Layer 7 of a small transformer language model trained on English Wikipedia (12 layers, counted from 0, width 96).
A neuron's activation on a vector x is squared ReLU(weights . x), where the dot is the dot product.
The model reads these tokens: "ord" "ic" " l" "ang" "u" "ag" "es" " and" " l" "it" "er" "at" "ure" "," " al" "ong" " with" " Eng" "l" "ish" "." " He" " was" " also" " in" "t" "r" "ig"

The vector x that enters this layer's MLP at each token. A number n stands for n times 0.0087.
0 "ord": -117 -49 128 56 -202 23 51 44 164 203 -48 56 81 -115 -68 141 152 -76 196 -97 14 -267 215 194 22 3 308 -65 145 -136 -78 35 28 0 -58 -85 86 -88 64 57 44 321 -102 77 118 27 100 104 -196 66 -47 21 -118 72 -43 -86 -24 -63 -39 -260 18 -57 -92 212 -44 -4 -169 -43 -36 76 96 90 -28 -116 -159 26 20 12 61 6 -106 85 -153 41 -120 -97 34 239 -152 1 -6 -51 102 -115 123 59
1 "ic": -181 -59 59 130 -10 21 4 6 288 72 -194 -77 56 -114 -47 84 40 -150 98 40 13 -91 147 241 19 -34 345 39 110 -125 -226 -7 -43 146 -32 -161 -2 14 -31 4 53 288 -116 -7 43 110 -46 285 -11 169 -58 160 81 80 -81 128 -63 -54 -13 -185 -64 53 -114 204 -101 23 10 118 -71 133 87 -4 -88 -138 -154 31 39 42 -15 16 -201 -1 -24 -22 -151 -130 -75 184 -67 113 80 -8 76 67 104 97
2 " l": -118 56 128 -166 -26 16 28 -181 188 93 -90 -57 -9 -152 -83 70 -44 -235 78 -19 -81 -37 41 68 65 15 224 -46 -66 34 4 46 -180 22 5 -42 158 -56 -1 31 85 5 -118 160 -198 197 -97 323 103 218 -7 127 28 -15 -77 -36 -135 44 -22 60 -38 -1 -5 233 111 -144 -117 138 -6 260 17 48 -114 -208 39 -68 64 -6 77 34 16 137 -117 187 -159 41 -162 -19 -247 131 237 83 -30 -2 19 -54
3 "ang": 12 -131 130 -80 -155 76 -24 -132 152 40 -56 -82 -86 -117 -54 88 41 43 6 -93 66 -22 80 -111 187 55 153 -142 22 173 -112 3 70 183 -6 -86 5 -3 29 15 -60 217 6 -105 -185 19 29 207 -4 218 89 231 135 66 -111 142 -210 -28 77 -92 -49 47 6 277 -164 -131 -87 74 -62 -77 -94 0 -58 -162 -179 -64 -113 182 -96 211 -94 26 39 173 57 -51 12 86 -116 268 56 -85 212 -3 -109 116
4 "u": -4 0 26 140 -213 98 88 16 212 24 -47 233 4 -50 -48 -25 133 93 59 -24 36 122 46 51 199 150 130 -188 64 49 33 130 2 77 -9 24 48 124 -20 90 -191 -151 -254 -137 -150 105 11 63 -56 191 -181 38 111 -71 1 28 -91 -31 -35 98 -91 76 -58 364 -56 31 -81 86 41 -21 64 -77 -96 -138 -226 -36 -46 -156 -162 119 -115 57 -137 94 -114 -35 -25 159 -55 109 65 -15 236 -4 -199 192
5 "ag": 91 -33 131 13 -40 -30 -30 -134 202 -38 143 21 -114 -136 19 40 -6 63 64 -83 -11 8 367 89 36 46 218 -236 -22 63 -222 37 80 155 -195 59 -14 87 28 -31 102 44 -131 -113 -181 71 52 94 -138 156 -30 135 195 -5 -43 -13 -211 -126 37 -50 -24 0 -28 333 41 45 -6 -77 -26 -94 -79 -138 46 -253 -220 -38 -93 -96 -37 6 -154 -67 -66 188 -68 52 21 7 80 191 34 -45 180 -86 6 106
6 "es": 53 -36 97 103 -142 -179 29 47 202 90 -100 114 32 -169 166 83 -101 -70 110 -117 -5 -177 181 181 35 89 247 -17 3 -16 -258 65 3 115 -172 134 64 35 27 -49 27 25 -142 -4 -147 27 92 129 -119 162 2 10 99 83 -147 109 -270 -30 3 -227 -16 -92 -88 287 -103 16 70 -54 -64 162 7 -16 -75 3 -167 102 13 88 -17 6 -239 -93 100 60 -71 -48 -46 164 41 91 -28 -2 182 231 -23 75
7 " and": 83 91 20 -78 -37 -50 96 59 117 161 -71 -30 -28 -135 29 79 -138 -91 -51 52 8 -120 150 60 18 39 123 -47 34 11 -104 21 -260 225 -125 -62 77 22 -36 -41 42 100 90 149 -108 226 78 240 -35 156 -18 103 37 26 -134 90 15 -32 -176 -179 -1 20 -56 338 -204 -30 12 111 19 -32 -106 -84 -160 -64 -194 128 -4 55 -100 59 -184 93 65 100 -156 83 39 329 -222 161 -33 32 16 37 181 -81
8 " l": -53 41 114 -191 -138 25 63 -151 181 136 -116 -90 0 -88 -42 35 -99 -259 116 -12 -53 -18 55 24 3 36 116 -41 -120 34 94 96 -193 -21 28 -34 141 -4 -40 103 77 -29 -149 160 -293 211 -65 291 53 165 -13 153 -1 16 -62 -50 -150 69 -47 60 26 20 3 195 69 -161 -68 169 7 246 83 4 -16 -177 108 -62 127 -2 10 -20 88 111 -156 183 -172 13 -183 -36 -179 149 227 49 -91 3 66 37
9 "it": -83 -61 61 -120 144 11 81 -71 16 -1 85 -1 156 -151 83 -76 103 -105 -14 -174 25 -114 24 -130 -27 73 6 -124 208 59 57 219 -45 61 -60 -45 -64 56 95 7 -26 -58 -323 -38 -130 1 61 42 140 -44 -40 -102 88 -182 31 18 -73 -110 -81 18 119 -24 -125 115 21 39 -211 110 -51 -191 -149 -97 -214 -308 -134 -74 -45 -64 35 83 -312 180 75 131 -62 -150 -22 -69 -4 163 -129 -201 141 -112 -159 -24
10 "er": -117 -17 -61 -90 -111 274 -40 -74 62 -81 87 144 37 -35 76 52 -61 -90 -108 -234 -96 4 217 155 115 -56 -45 -206 184 -97 -122 177 -208 172 -39 51 46 134 -80 119 -71 -161 -228 62 -268 -40 77 135 183 84 -112 -87 -27 -110 -2 3 18 128 22 -121 19 -106 -80 -5 11 109 -74 148 -41 198 -150 -31 -109 -203 49 7 -136 -121 -14 85 -239 -124 -156 21 -94 106 42 121 -22 -32 -4 -146 55 48 19 42
11 "at": -195 -15 -51 66 144 105 -18 -49 220 91 110 -122 -11 -103 42 8 -85 -5 10 -333 -56 -94 236 -24 65 36 54 -16 82 64 -40 145 108 -39 -128 -30 -19 45 76 -103 -5 -4 -205 -104 -51 243 -15 -75 13 -14 -104 77 -18 56 -120 179 -17 83 -106 -6 155 -226 -34 297 -1 -75 -144 96 -138 245 32 -128 155 -214 -143 -146 -47 -14 161 -115 -29 -126 -14 251 -113 55 29 74 33 65 21 -8 54 75 -193 73
12 "ure": -113 -23 9 19 -4 49 -121 103 205 136 -102 20 34 4 153 -5 -67 7 114 -37 144 -147 293 36 19 89 269 46 89 -50 -268 41 53 103 -221 -15 57 -5 -72 85 176 120 -215 -35 -35 62 -65 -80 -109 -44 -87 100 6 117 -187 121 -17 -109 -53 -167 -62 -46 -42 226 -148 -79 73 103 -159 23 38 -26 -14 -170 -232 -80 -98 -189 54 28 48 -42 58 20 -88 -7 -77 367 -96 61 4 -48 -1 146 105 134
13 ",": -15 -38 -195 32 -15 -86 72 97 207 279 83 -15 29 -3 14 20 -94 -115 100 69 82 -235 98 3 -45 116 23 93 36 9 -77 84 -285 21 -85 105 214 97 -245 -169 38 71 -80 176 -105 108 7 28 66 150 81 13 60 -11 -113 36 -110 98 -45 -279 -42 -106 95 156 -90 87 97 91 31 45 -138 31 16 -151 -183 195 -92 -135 4 -64 -1 49 48 53 -61 63 -75 385 -203 23 72 -11 9 -72 119 30
14 " al": 44 -50 127 -169 -126 -49 20 -225 -4 258 -121 8 28 -253 -59 -61 9 -93 172 -142 104 -174 21 178 176 115 67 -190 -179 -52 56 160 -68 81 -21 -97 196 16 55 148 -7 138 -84 -60 -125 381 24 33 -107 184 147 202 81 35 40 -119 -104 -45 -29 19 -92 89 -7 182 -10 -47 -21 103 -46 4 69 31 116 6 34 -110 98 -19 127 -53 48 215 217 -156 -80 -53 -78 10 -55 20 111 2 -13 115 57 -4
15 "ong": 80 -98 97 -61 -103 -51 -26 174 -27 36 -57 65 184 -7 79 81 40 -3 -30 -106 -29 -203 124 49 60 192 -88 -48 -103 -186 47 185 184 -21 169 -14 102 -76 33 -22 -175 97 122 97 -384 226 -79 4 -33 284 -57 225 -26 120 -40 -241 -18 -50 24 0 29 32 37 135 22 -50 -156 -9 46 -45 -78 -42 154 -322 7 13 13 -68 153 -68 -120 175 -7 97 -131 -76 104 140 -33 -3 -114 -82 54 -23 -105 63
16 " with": 46 163 93 -103 9 84 25 70 125 122 178 -96 25 -36 115 82 -32 -145 -49 -46 164 -259 182 74 -134 14 -74 -44 57 -180 -87 172 -84 96 -7 29 235 -39 -81 19 -140 111 84 99 -184 63 82 158 65 207 6 249 -33 2 11 -40 107 51 -54 -48 22 5 52 250 61 59 18 42 37 31 58 24 -73 -238 -67 251 48 -19 -92 -51 42 110 86 158 -123 82 29 389 80 -101 -114 -48 -28 138 159 -70
17 " Eng": -63 -81 -66 -34 -83 -41 -45 -15 280 208 -28 -175 96 -82 -116 15 98 -112 -118 -203 125 -36 -42 237 2 209 99 -146 -36 -54 76 59 -47 -105 -34 120 80 -103 -91 261 10 -47 39 -155 -101 269 -169 40 -23 175 -121 19 -177 36 -170 -101 -101 32 222 -169 -26 -178 -120 107 -9 57 -34 61 -97 -165 -61 72 -41 -67 -78 17 -63 122 -182 95 10 125 -99 -57 -108 -14 33 39 -261 -21 34 2 13 -66 108 187
18 "l": 31 -26 -70 3 -58 191 278 66 154 211 -69 147 -96 -89 -45 43 107 -66 -104 -128 116 -130 86 1 189 223 144 -228 -200 93 94 219 -37 -67 7 -2 24 -121 -76 -179 63 92 -124 -51 -82 170 262 -97 -32 185 -74 67 -7 62 -30 -55 51 -11 173 -169 25 -118 -91 113 4 -4 -142 29 -41 57 -30 44 -83 -124 99 -45 152 26 -20 194 -49 -140 -180 64 -130 -241 -97 -122 -54 32 48 -69 70 106 40 123
19 "ish": 67 -97 115 116 -111 72 -138 13 42 204 49 75 85 -35 -83 -81 -72 -48 -107 -59 -13 -192 396 165 -19 183 209 -63 -45 -79 28 113 125 8 -45 -162 35 156 -7 -37 114 282 -96 22 -172 258 12 140 0 92 16 233 85 -25 -133 41 -2 74 20 -229 176 77 -61 79 -67 -103 29 -86 -108 5 110 -46 6 -207 -24 -78 -11 -46 27 -5 -103 -86 3 151 -23 -86 -96 194 -5 -41 -69 -123 106 79 18 222
20 ".": -37 83 69 -100 -75 -155 -72 92 199 85 84 -3 86 11 -49 -25 -100 -91 91 -58 113 -266 -82 136 -47 199 16 48 -91 -116 -173 -169 -133 211 -85 65 223 -110 -79 53 11 -29 107 262 -51 258 90 -70 44 30 -25 98 -87 104 -125 -80 -242 81 -74 -119 104 -39 -42 123 -93 66 72 43 -7 146 -14 -82 87 -226 -52 161 -48 -178 -88 -38 88 -12 224 138 34 -144 -96 179 -149 -97 -124 -78 96 -34 70 104
21 " He": 155 63 88 -237 -165 45 -3 1 99 261 -28 -299 27 41 100 -219 93 -144 44 -136 -79 17 35 5 18 75 -87 -200 -24 -56 74 68 -149 -14 -72 -40 152 149 -121 171 -4 182 -15 24 85 356 -91 65 48 124 -38 -140 13 -34 -179 -158 -81 27 -62 -207 -234 -130 -115 172 36 -1 76 -16 -84 -30 -108 -39 -39 -44 1 -157 34 74 -132 37 -119 116 -87 136 -130 21 111 128 12 95 -90 -17 -95 118 -6 -84
22 " was": 10 31 11 -87 135 -32 9 30 190 33 237 -105 114 -181 114 -54 -1 22 -92 -66 65 92 141 -68 54 95 -205 -121 126 -161 -56 141 -181 28 -232 108 67 -37 -49 140 29 128 -102 -61 18 477 -96 -92 -77 134 86 -2 92 -169 -100 -115 -202 -19 63 -255 -86 -166 5 6 -43 0 113 -78 -172 85 34 -49 -170 -176 -118 13 76 96 -77 57 -100 14 -101 58 -25 -16 -70 50 -108 54 -57 -72 71 41 146 -85
23 " also": 42 42 11 12 -117 52 -4 1 138 253 -28 -114 86 -85 153 -57 178 19 -39 -61 -36 -2 182 -54 165 127 -235 -104 6 32 -110 145 -158 -60 -162 27 10 45 -113 -21 -101 186 -112 85 -94 406 -133 -67 -23 28 79 102 35 58 -96 -91 -100 -85 -79 -281 -138 -48 -82 71 -43 -58 -36 -63 93 167 46 -34 -187 -151 -86 -189 57 -69 -80 19 -130 2 18 288 -205 28 -88 111 -114 -25 1 -62 -19 6 22 196
24 " in": -28 -11 86 -166 6 -26 -16 28 -51 190 105 104 193 -133 100 28 -224 -7 41 -32 174 -195 214 -30 2 59 -86 -136 -64 -94 -57 273 -184 -95 47 89 275 -33 -86 66 -182 -16 -56 -53 -166 319 -53 -36 -129 165 14 56 80 -73 -6 -79 -17 -44 -176 -121 85 91 19 93 21 -93 5 222 179 64 59 -18 30 -328 -184 115 17 -73 -25 -55 13 6 23 114 -54 -26 -173 48 25 -97 -71 -22 192 1 -3 11
25 "t": 44 -107 139 6 -26 -103 -42 111 142 199 64 -23 120 -83 -63 115 -36 -290 -68 9 -20 -143 87 -80 36 238 -5 -230 -67 -24 86 316 -115 -15 -39 52 -199 -105 -150 -40 -4 -28 -110 85 -191 265 46 62 -53 137 -12 0 100 134 -222 -79 -47 63 -46 48 60 217 5 213 -86 -14 33 193 23 -125 -23 -57 92 -149 -107 -25 168 -105 -82 -35 -29 -162 88 71 -23 -26 33 17 99 139 -149 -83 164 -7 -174 90
26 "r": 84 -21 93 -34 -233 -85 -14 100 38 207 35 31 119 -85 43 127 -156 -342 36 -28 1 -82 163 -146 -16 381 57 -53 -108 -60 -81 61 -230 129 27 25 -73 -148 -166 46 -122 -97 -94 -89 -9 104 149 -1 -172 25 7 60 -63 -109 194 21 145 95 -56 8 -60 182 -40 282 -11 110 43 129 -52 77 -77 -46 31 -130 -40 -76 -43 -6 -67 -13 35 61 -48 69 -58 49 -96 -136 190 71 -263 -99 5 159 -76 42
27 "ig": 29 -167 108 54 -183 -62 -109 11 -48 49 -9 -146 3 109 -127 212 112 -179 115 -282 -120 16 99 192 24 197 30 50 58 3 -106 115 -56 -21 33 -12 -67 -104 -129 48 -79 140 -48 -39 -156 196 146 135 -182 151 -62 211 -114 -78 -5 -153 -110 -51 -34 97 -114 48 59 289 -19 39 39 52 -179 -30 73 -81 158 -133 23 131 -232 35 -78 115 -174 -3 85 138 9 17 39 113 123 250 82 -7 125 -69 8 -11

Each question shows the input weights of one neuron of the MLP. A number n stands for n times 0.0018.

n32: 73 -378 46 -145 160 107 -21 -19 -70 8 137 162 7 -10 19 79 3 114 -40 -138 7 68 106 -151 90 -23 -119 0 84 7 66 111 121 54 -65 124 0 64 -22 -332 -72 44 75 148 66 10 -26 61 -88 10 -10 90 92 -64 -134 -108 88 -140 49 154 -21 -51 120 -113 59 130 181 95 -25 -157 194 -176 -85 124 -66 20 -193 -11 83 29 123 -40 -22 -6 159 193 -35 0 100 -227 185 70 83 -20 -144 -180
Which token does this neuron like most? 24 " in"

n84: 106 -192 7 77 81 18 -119 73 -89 -83 58 173 -218 40 -25 61 -73 -95 -99 141 -263 63 -55 -81 79 55 0 -7 38 102 -23 68 8 -95 -35 158 -28 99 308 -141 95 -62 -120 -51 -8 -34 -3 17 -72 3 -22 -41 -20 -74 -100 66 129 -124 -109 170 -41 175 -97 -236 -26 -9 -43 166 -186 -83 113 -206 -130 234 -102 -184 209 112 108 -41 -93 -10 -78 -111 -78 89 -53 -133 28 -26 121 78 -94 -72 30 222
On which token does it fire most, and how strongly? 25 "t", at about 0.016

n95: 138 173 -27 -20 -58 26 47 185 34 -3 134 25 -28 39 56 100 -119 66 -95 92 -36 57 -25 27 2 -148 38 13 17 85 -113 -67 -12 -115 121 -97 -11 -104 -33 21 30 28 -32 -2 12 42 -18 -116 -4 -69 -238 -34 -73 9 -99 -90 61 -71 37 -30 40 -214 16 -12 -2 -56 -45 -85 -54 -26 8 122 51 250 102 -38 21 150 60 -27 -150 -46 -82 120 -9 -112 -65 -130 -31 5 24 97 18 157 79 62
On which token does it fire most, and how strongly? 18 "l", at about 5

n202: -85 -177 154 199 -21 94 162 -24 97 -55 -94 208 -136 39 95 66 7 29 -293 72 -113 106 54 -17 52 91 -26 110 89 -39 -149 3 -55 -3 -17 169 -21 103 -63 -233 230 4 3 78 51 -93 19 -120 -143 -127 -12 29 332 49 -77 -26 -11 -182 47 106 7 -28 -98 -227 -131 80 179 130 54 -10 78 -113 131 41 -31 -71 -16 127 36 0 -183 32 -67 -111 105 225 -55 16 -42 13 40 24 82 35 -3 65
On which token does it fire most, and how strongly? 6 "es", at about 3.5

n87: 33 156 45 71 76 -139 68 -37 -170 -40 -139 -6 -91 84 82 -188 53 -54 -14 -115 -19 150 45 -142 74 73 -132 -52 22 220 -159 -71 -43 -40 168 23 65 -63 131 -85 58 -159 58 183 -70 -199 -102 113 51 -39 25 -20 17 -104 -178 46 160 -143 -48 45 -72 -41 203 -52 -86 50 48 9 -21 117 -15 142 28 -66 19 -29 -109 28 -112 8 -131 34 -101 -100 89 24 -71 -9 -75 63 16 -54 -6 125 6 139
Which token does this neuron like most? 10 "er"

n221: -57 -17 -9 61 -114 -116 -17 -154 68 37 80 66 89 56 -39 53 -22 -32 -16 -29 -78 43 46 -146 52 -138 -5 173 42 16 19 -8 -6 84 18 -70 -44 39 -73 -26 -99 -165 -66 -112 106 -211 190 41 0 131 -145 -31 0 59 -55 -145 -15 -65 -117 79 -51 -39 -209 71 -173 -140 23 -41 80 33 25 -3 -125 50 -113 38 -39 84 -47 13 143 73 -36 37 -102 17 -39 41 195 -151 -152 -57 149 -70 111 -38
Which token does this neuron like most? 4 "u"

n301: -28 48 -153 -160 134 21 -171 51 -223 -112 276 -36 -35 -160 127 149 30 -49 -121 118 -21 83 51 80 63 48 -58 178 84 -43 -154 -65 18 -117 -81 -44 -105 28 100 -96 77 7 63 -98 56 47 -154 -23 -129 -50 -9 70 -23 6 30 -170 367 -48 184 64 75 -3 -3 -70 14 84 57 201 273 80 182 87 -75 7 96 -13 -73 56 43 -213 -248 -10 9 60 53 -48 -37 -23 -40 -23 68 12 35 19 59 -220
On which two tokens does it fire most, strongest first? 22 " was", 24 " in"

n18: -3 -95 -74 -73 49 -92 -111 -204 24 -101 102 133 180 166 29 102 -34 20 125 76 -126 47 163 137 13 -10 -78 174 -3 119 239 -60 58 -54 -73 -30 -360 -57 63 32 18 -71 -85 142 103 -101 -30 88 60 -78 -109 -222 -44 91 -175 -75 92 74 -112 -26 -84 61 -57 -117 -131 74 147 37 46 -185 99 -154 -189 -35 -107 3 41 -165 149 -49 48 -47 140 75 37 32 300 96 -44 -221 -96 16 70 27 0 7
Which token does this neuron like most? 25 "t"

n11: -40 -175 61 16 -46 124 -220 99 36 -40 -3 149 72 -38 -20 -52 49 71 -112 203 -26 34 52 9 179 21 52 -16 23 -27 45 -108 -90 58 20 3 37 126 220 -117 102 -47 -51 37 36 58 -24 0 69 -21 18 59 -57 19 -91 13 108 3 -52 0 279 -25 -3 -16 -45 66 -22 -153 -98 -51 22 89 -47 159 117 8 -57 -6 290 -46 -49 -45 -85 -69 -24 6 86 -130 12 13 38 48 110 121 -37 11
On which token does it fire most, and how strongly? 19 "ish", at about 5.9

n194: 55 128 122 127 45 6 -196 -94 -45 -124 -13 74 -70 -52 163 78 321 98 31 -132 -34 88 61 -240 171 -69 -3 78 185 -52 39 -3 0 110 -166 48 -7 122 -28 42 240 146 6 -122 135 -203 -73 31 67 -39 -123 -36 25 133 -20 -56 71 3 -168 -45 80 35 155 -26 -163 -31 100 -78 -29 19 -22 -88 -223 21 -78 123 66 180 -167 127 134 -34 61 56 8 87 -26 16 -17 -43 -32 -46 -24 79 37 12
On which two tokens does it fire most, strongest first? 12 "ure", 3 "ang"

n124: 2 -102 -17 99 -65 -52 94 13 21 37 26 110 117 11 -113 -73 39 -84 -155 60 93 -34 -76 -32 -55 -105 0 133 -133 -114 -83 -49 -50 66 57 -64 140 -73 2 143 171 -103 7 -6 -14 -42 -22 55 59 -130 -9 26 28 -18 -74 39 -45 36 62 -120 109 -137 -110 68 -30 -100 -27 -76 -62 35 -83 -69 35 123 28 21 42 -46 -70 -70 164 -52 2 -129 -79 -52 93 2 66 36 13 -22 16 -86 84 -11
On which three tokens does it fire most, strongest first? 20 ".", 17 " Eng", 13 ","

n105: -126 26 97 -162 23 10 81 43 134 -70 64 118 -132 125 126 -17 -145 78 93 -161 12 95 137 -111 0 4 -41 163 -10 183 -18 -47 -157 -232 -4 -24 -31 132 -99 -236 -199 -217 24 18 349 -63 39 -14 -108 -28 48 -67 130 -35 20 111 215 -188 -42 -115 126 31 75 -107 -16 -82 -76 -72 169 -51 138 10 -82 115 201 -118 -29 129 -128 86 189 306 -230 7 -16 -108 102 -18 100 -217 -34 37 232 103 0 -72
Which token does this neuron like most? 24 " in"

n46: 22 41 -65 249 81 63 -20 31 -181 -8 145 -18 -39 59 -147 -125 190 62 -82 96 -188 28 68 -21 3 16 -41 100 -173 46 61 -102 13 -95 -53 44 -170 118 -198 93 98 -44 184 68 28 27 146 248 149 -54 -56 70 -63 38 30 56 36 -46 -157 48 -31 135 -80 -87 -137 60 -30 -296 162 -43 73 131 -69 83 51 106 -94 -273 71 126 -7 82 65 -3 -222 100 -90 43 25 -29 -78 -68 13 179 -131 -136
On which token does it fire most, and how strongly? 19 "ish", at about 0.4

n243: -149 180 29 -42 144 67 -22 26 35 -25 139 -7 -114 -195 53 156 38 77 -225 -75 -24 16 -42 -13 65 97 5 -37 -15 183 -70 -20 -41 61 23 -41 -143 41 57 6 -102 -160 184 82 0 89 -76 -77 0 -220 9 71 25 61 17 -3 30 125 9 102 74 -23 110 -110 46 51 34 -93 -100 -56 144 -129 34 336 161 -151 63 239 -44 -80 175 83 23 21 98 -148 -128 -6 -3 9 9 84 -70 -205 -188 -40
Which token does this neuron like most? 11 "at"

n324: -100 64 86 161 13 -53 48 -104 -125 155 -157 103 -131 -67 45 126 -95 50 -132 209 0 91 -67 -19 -129 57 55 0 -20 121 -127 -28 -127 -44 10 174 -51 -17 131 -114 163 61 17 114 50 -61 -101 289 10 -110 -151 167 39 -18 -187 0 106 -87 -6 17 -64 -47 -49 81 -62 -8 -106 56 28 -122 68 59 87 54 -17 -74 -87 72 -45 -133 -113 -29 17 -28 -59 -104 -175 71 55 -35 142 64 136 140 -12 -15
On which three tokens does it fire most, strongest first? 1 "ic", 7 " and", 6 "es"

n345: 142 -115 -206 -147 -189 109 -117 -155 -176 -222 21 -168 -145 -13 -127 130 61 0 -80 -29 -150 -46 128 122 -96 -69 0 -104 25 -50 -10 28 -84 33 151 190 -11 98 164 -311 -18 -254 -39 141 61 72 -7 -34 62 58 82 -33 -37 66 22 57 193 -50 -137 23 -73 60 11 -12 100 135 -124 -67 -154 -88 -51 -162 -176 -31 -65 -80 -178 43 144 -67 -132 169 54 16 6 111 60 54 0 -152 177 123 -66 7 -133 -67
On which token does it fire most, and how strongly? 10 "er", at about 12

n23: -26 -141 137 119 25 -77 49 -85 10 -217 -145 -18 -70 169 -163 155 288 20 -54 43 -207 158 66 -58 78 -76 -24 37 -126 -78 -27 76 -58 -91 47 -132 -51 -16 88 -81 -115 -112 -46 41 74 -38 -20 -7 -9 195 -135 -9 27 146 87 95 147 -47 46 -46 126 160 74 -105 -146 12 341 -85 88 -27 239 -209 -207 23 -52 149 -52 -54 -38 -39 158 215 96 32 -55 -53 163 10 -145 -90 -29 -48 27 -154 71 41
On which three tokens does it fire most, strongest first? 4 "u", 1 "ic", 27 "ig"

n374: -17 74 2 -52 -69 15 -19 -27 -32 -42 79 -9 -87 -42 -45 -50 -25 -2 55 138 -11 4 76 -55 -33 -72 61 0 -59 -98 -107 -121 -34 -51 -77 -18 13 127 53 51 166 -27 -24 33 82 -104 92 47 0 -173 19 34 68 24 -87 -98 20 95 -120 -66 -49 74 -11 -27 4 103 -81 -159 13 -83 -66 117 -4 59 10 -98 -21 9 -10 -98 64 75 -66 81 -93 -13 10 -29 -15 -6 -58 21 72 -10 -39 45
Which token does this neuron like most? 5 "ag"

n107: 65 192 234 -96 147 21 -80 59 9 -89 18 -25 19 163 -52 62 -58 200 66 95 -202 28 57 0 149 107 8 81 -69 -40 -99 -114 108 14 -59 84 31 65 -117 -3 71 -101 72 151 -18 -83 79 64 48 -133 -156 43 -61 199 61 52 69 66 -31 31 6 -85 118 -203 15 53 29 35 30 -32 166 -8 -73 -20 -59 -72 -6 24 74 25 181 57 157 -249 -3 96 60 -58 -70 -17 -71 90 -3 -34 -143 -14
Which token does this neuron like most? 20 "."

n90: -91 -184 64 -3 -141 -76 -142 -197 77 -37 158 102 -105 145 101 106 -120 38 0 53 -201 14 22 -76 65 0 -102 39 34 64 -79 -3 -18 -134 -80 -7 -76 3 131 -114 -165 -96 -81 130 63 20 19 -81 -146 65 149 46 -65 35 -297 26 368 3 85 44 157 27 -175 -65 -17 -88 48 117 -202 -69 -3 -162 -194 -33 39 19 141 229 33 -145 -10 67 -97 -142 3 27 -70 94 -57 -61 -27 30 -113 -45 -3 -36
Which token does this neuron like most? 11 "at"

n41: 340 -87 -10 -139 45 112 -76 80 42 -188 191 47 104 122 -106 -33 31 187 -49 114 0 69 58 3 163 -42 -25 -31 -18 -9 85 -15 2 -62 -7 59 67 -23 97 94 7 -58 110 -24 30 19 -33 -124 -127 167 -53 52 175 131 11 -143 233 40 21 39 128 12 49 -44 22 25 112 -84 19 44 53 -117 -91 128 33 -238 177 0 13 39 69 212 239 -104 110 -100 -3 25 -9 -15 -61 -23 6 -37 -120 -196
On which three tokens does it fire most, strongest first? 15 "ong", 14 " al", 22 " was"

n298: 0 105 -110 50 64 14 44 -300 -133 -103 53 43 85 143 -107 72 154 201 51 53 -120 112 -19 8 -168 19 -72 185 -257 -82 207 -55 34 -190 -97 31 -235 -140 -58 159 108 51 90 -44 309 36 -23 -16 20 105 30 -52 -197 -112 191 -180 179 54 -57 -159 28 -7 29 -168 -334 -211 130 134 -24 -146 51 -130 -145 148 -76 78 -231 91 96 176 -71 -46 -107 -101 -60 -93 59 -51 -33 170 -52 26 260 251 58 86
Which token does this neuron like most? 22 " was"

n274: -85 106 73 -34 21 16 9 62 -93 -107 203 48 -231 -255 -28 6 153 -55 -125 68 -99 -9 11 162 145 -65 -13 -29 -55 131 23 -123 134 -81 -85 -36 19 3 70 -253 -109 -83 84 -10 -25 0 -168 96 -56 -8 -91 36 -165 164 16 87 114 -12 124 -76 72 -85 -73 -69 8 -32 102 -161 21 -27 23 -22 -80 77 17 9 0 167 164 -125 38 -124 93 153 -21 -61 -19 -6 57 -193 -27 -121 -43 29 64 53
On which three tokens does it fire most, strongest first? 11 "at", 19 "ish", 18 "l"

n37: -18 -2 -38 -6 10 85 -76 142 -47 22 -70 -88 -21 -94 -31 -99 13 47 -108 -2 -40 227 79 19 -41 66 -134 -22 6 -11 -100 22 12 13 166 -82 -103 57 -14 -41 -62 -31 48 -13 24 -130 -53 67 40 79 18 -71 -37 19 0 -145 61 32 -4 -27 29 -107 -7 -96 -31 -147 -12 -39 102 44 -35 41 -116 22 44 -80 -73 -11 -42 -124 50 -58 75 -21 114 -27 -35 11 83 -17 -76 165 93 -51 41 30
On which two tokens does it fire most, strongest first? 10 "er", 23 " also"

n82: -33 -23 127 -47 -3 -70 -86 -203 -30 -66 -47 53 -38 61 -94 53 241 32 -32 53 -148 239 -130 -189 -22 -31 -202 152 221 90 51 -106 -108 106 28 -190 -31 79 -36 121 3 -166 177 -39 212 37 136 119 62 34 31 40 -91 130 107 -29 -74 19 60 97 -13 6 -81 19 -173 -230 54 -156 67 -242 -16 -9 7 55 47 32 30 -65 109 136 -85 -35 -161 -12 -102 -27 76 -55 120 83 3 115 -218 -32 -29 -29
Which token does this neuron like most? 21 " He"

n244: -145 -3 50 80 80 -153 -15 114 -37 -86 75 10 -307 99 -31 20 113 72 0 272 20 16 44 96 55 159 13 82 92 -12 -86 11 151 150 10 -40 -42 139 -86 31 90 46 41 163 40 -65 -47 -42 -86 6 -154 -99 46 186 14 39 177 -262 44 -105 47 137 54 -4 -64 -30 17 52 -66 -52 46 -63 89 -21 -95 -9 74 121 114 -66 -107 117 -26 -115 -25 229 -20 18 -90 -21 -54 48 -56 -12 216 33
On which three tokens does it fire most, strongest first? 12 "ure", 1 "ic", 7 " and"

n178: -82 201 -9 -71 -34 110 -146 -131 -81 -76 -145 28 -135 -16 -11 166 167 11 -144 -34 -54 -9 34 -96 146 -107 20 -70 39 136 37 -122 52 -63 -62 245 -62 -210 80 33 25 89 -28 -67 -4 -48 -45 206 -51 -114 -3 -36 -6 -106 67 -49 60 9 -84 25 24 -3 12 34 31 -40 -43 -233 -6 -82 99 -184 -60 99 71 14 21 -28 44 -144 -23 201 109 141 -29 -12 156 -15 -78 -89 107 -16 -14 -17 -112 -177
On which token does it fire most, and how strongly? 2 " l", at about 0.78

n160: -92 -29 21 -8 119 9 -240 -12 -64 35 -51 -59 -64 19 107 27 5 -18 -5 147 -73 -16 -53 -186 44 -113 -9 -13 -49 -18 -10 -75 -86 -130 -80 77 88 65 21 11 -129 -37 -101 22 -44 -40 106 159 -105 81 -41 -120 119 -37 -78 -190 81 -46 107 47 -66 56 140 -110 -9 -47 -85 -85 -5 -107 101 19 -152 191 25 -23 -26 71 21 15 -73 20 -130 49 -5 -64 -153 -132 -17 -61 85 53 178 94 46 10
On which three tokens does it fire most, strongest first? 2 " l", 22 " was", 8 " l"

n349: -74 -20 122 -45 181 -103 -167 -115 -195 -116 115 121 39 -95 117 -164 -56 68 0 -101 -75 86 32 -90 -65 -114 -86 174 -139 -121 105 -83 84 107 238 22 91 -74 51 133 28 25 -125 -17 59 -94 -57 215 41 97 0 -14 26 155 42 75 -50 -341 92 57 155 120 -17 -116 20 6 3 -3 88 -139 -7 -9 -39 26 -56 -20 86 -48 216 131 -102 119 119 190 -89 125 101 -168 42 145 -117 3 -13 -71 -120 -105
Which token does this neuron like most? 9 "it"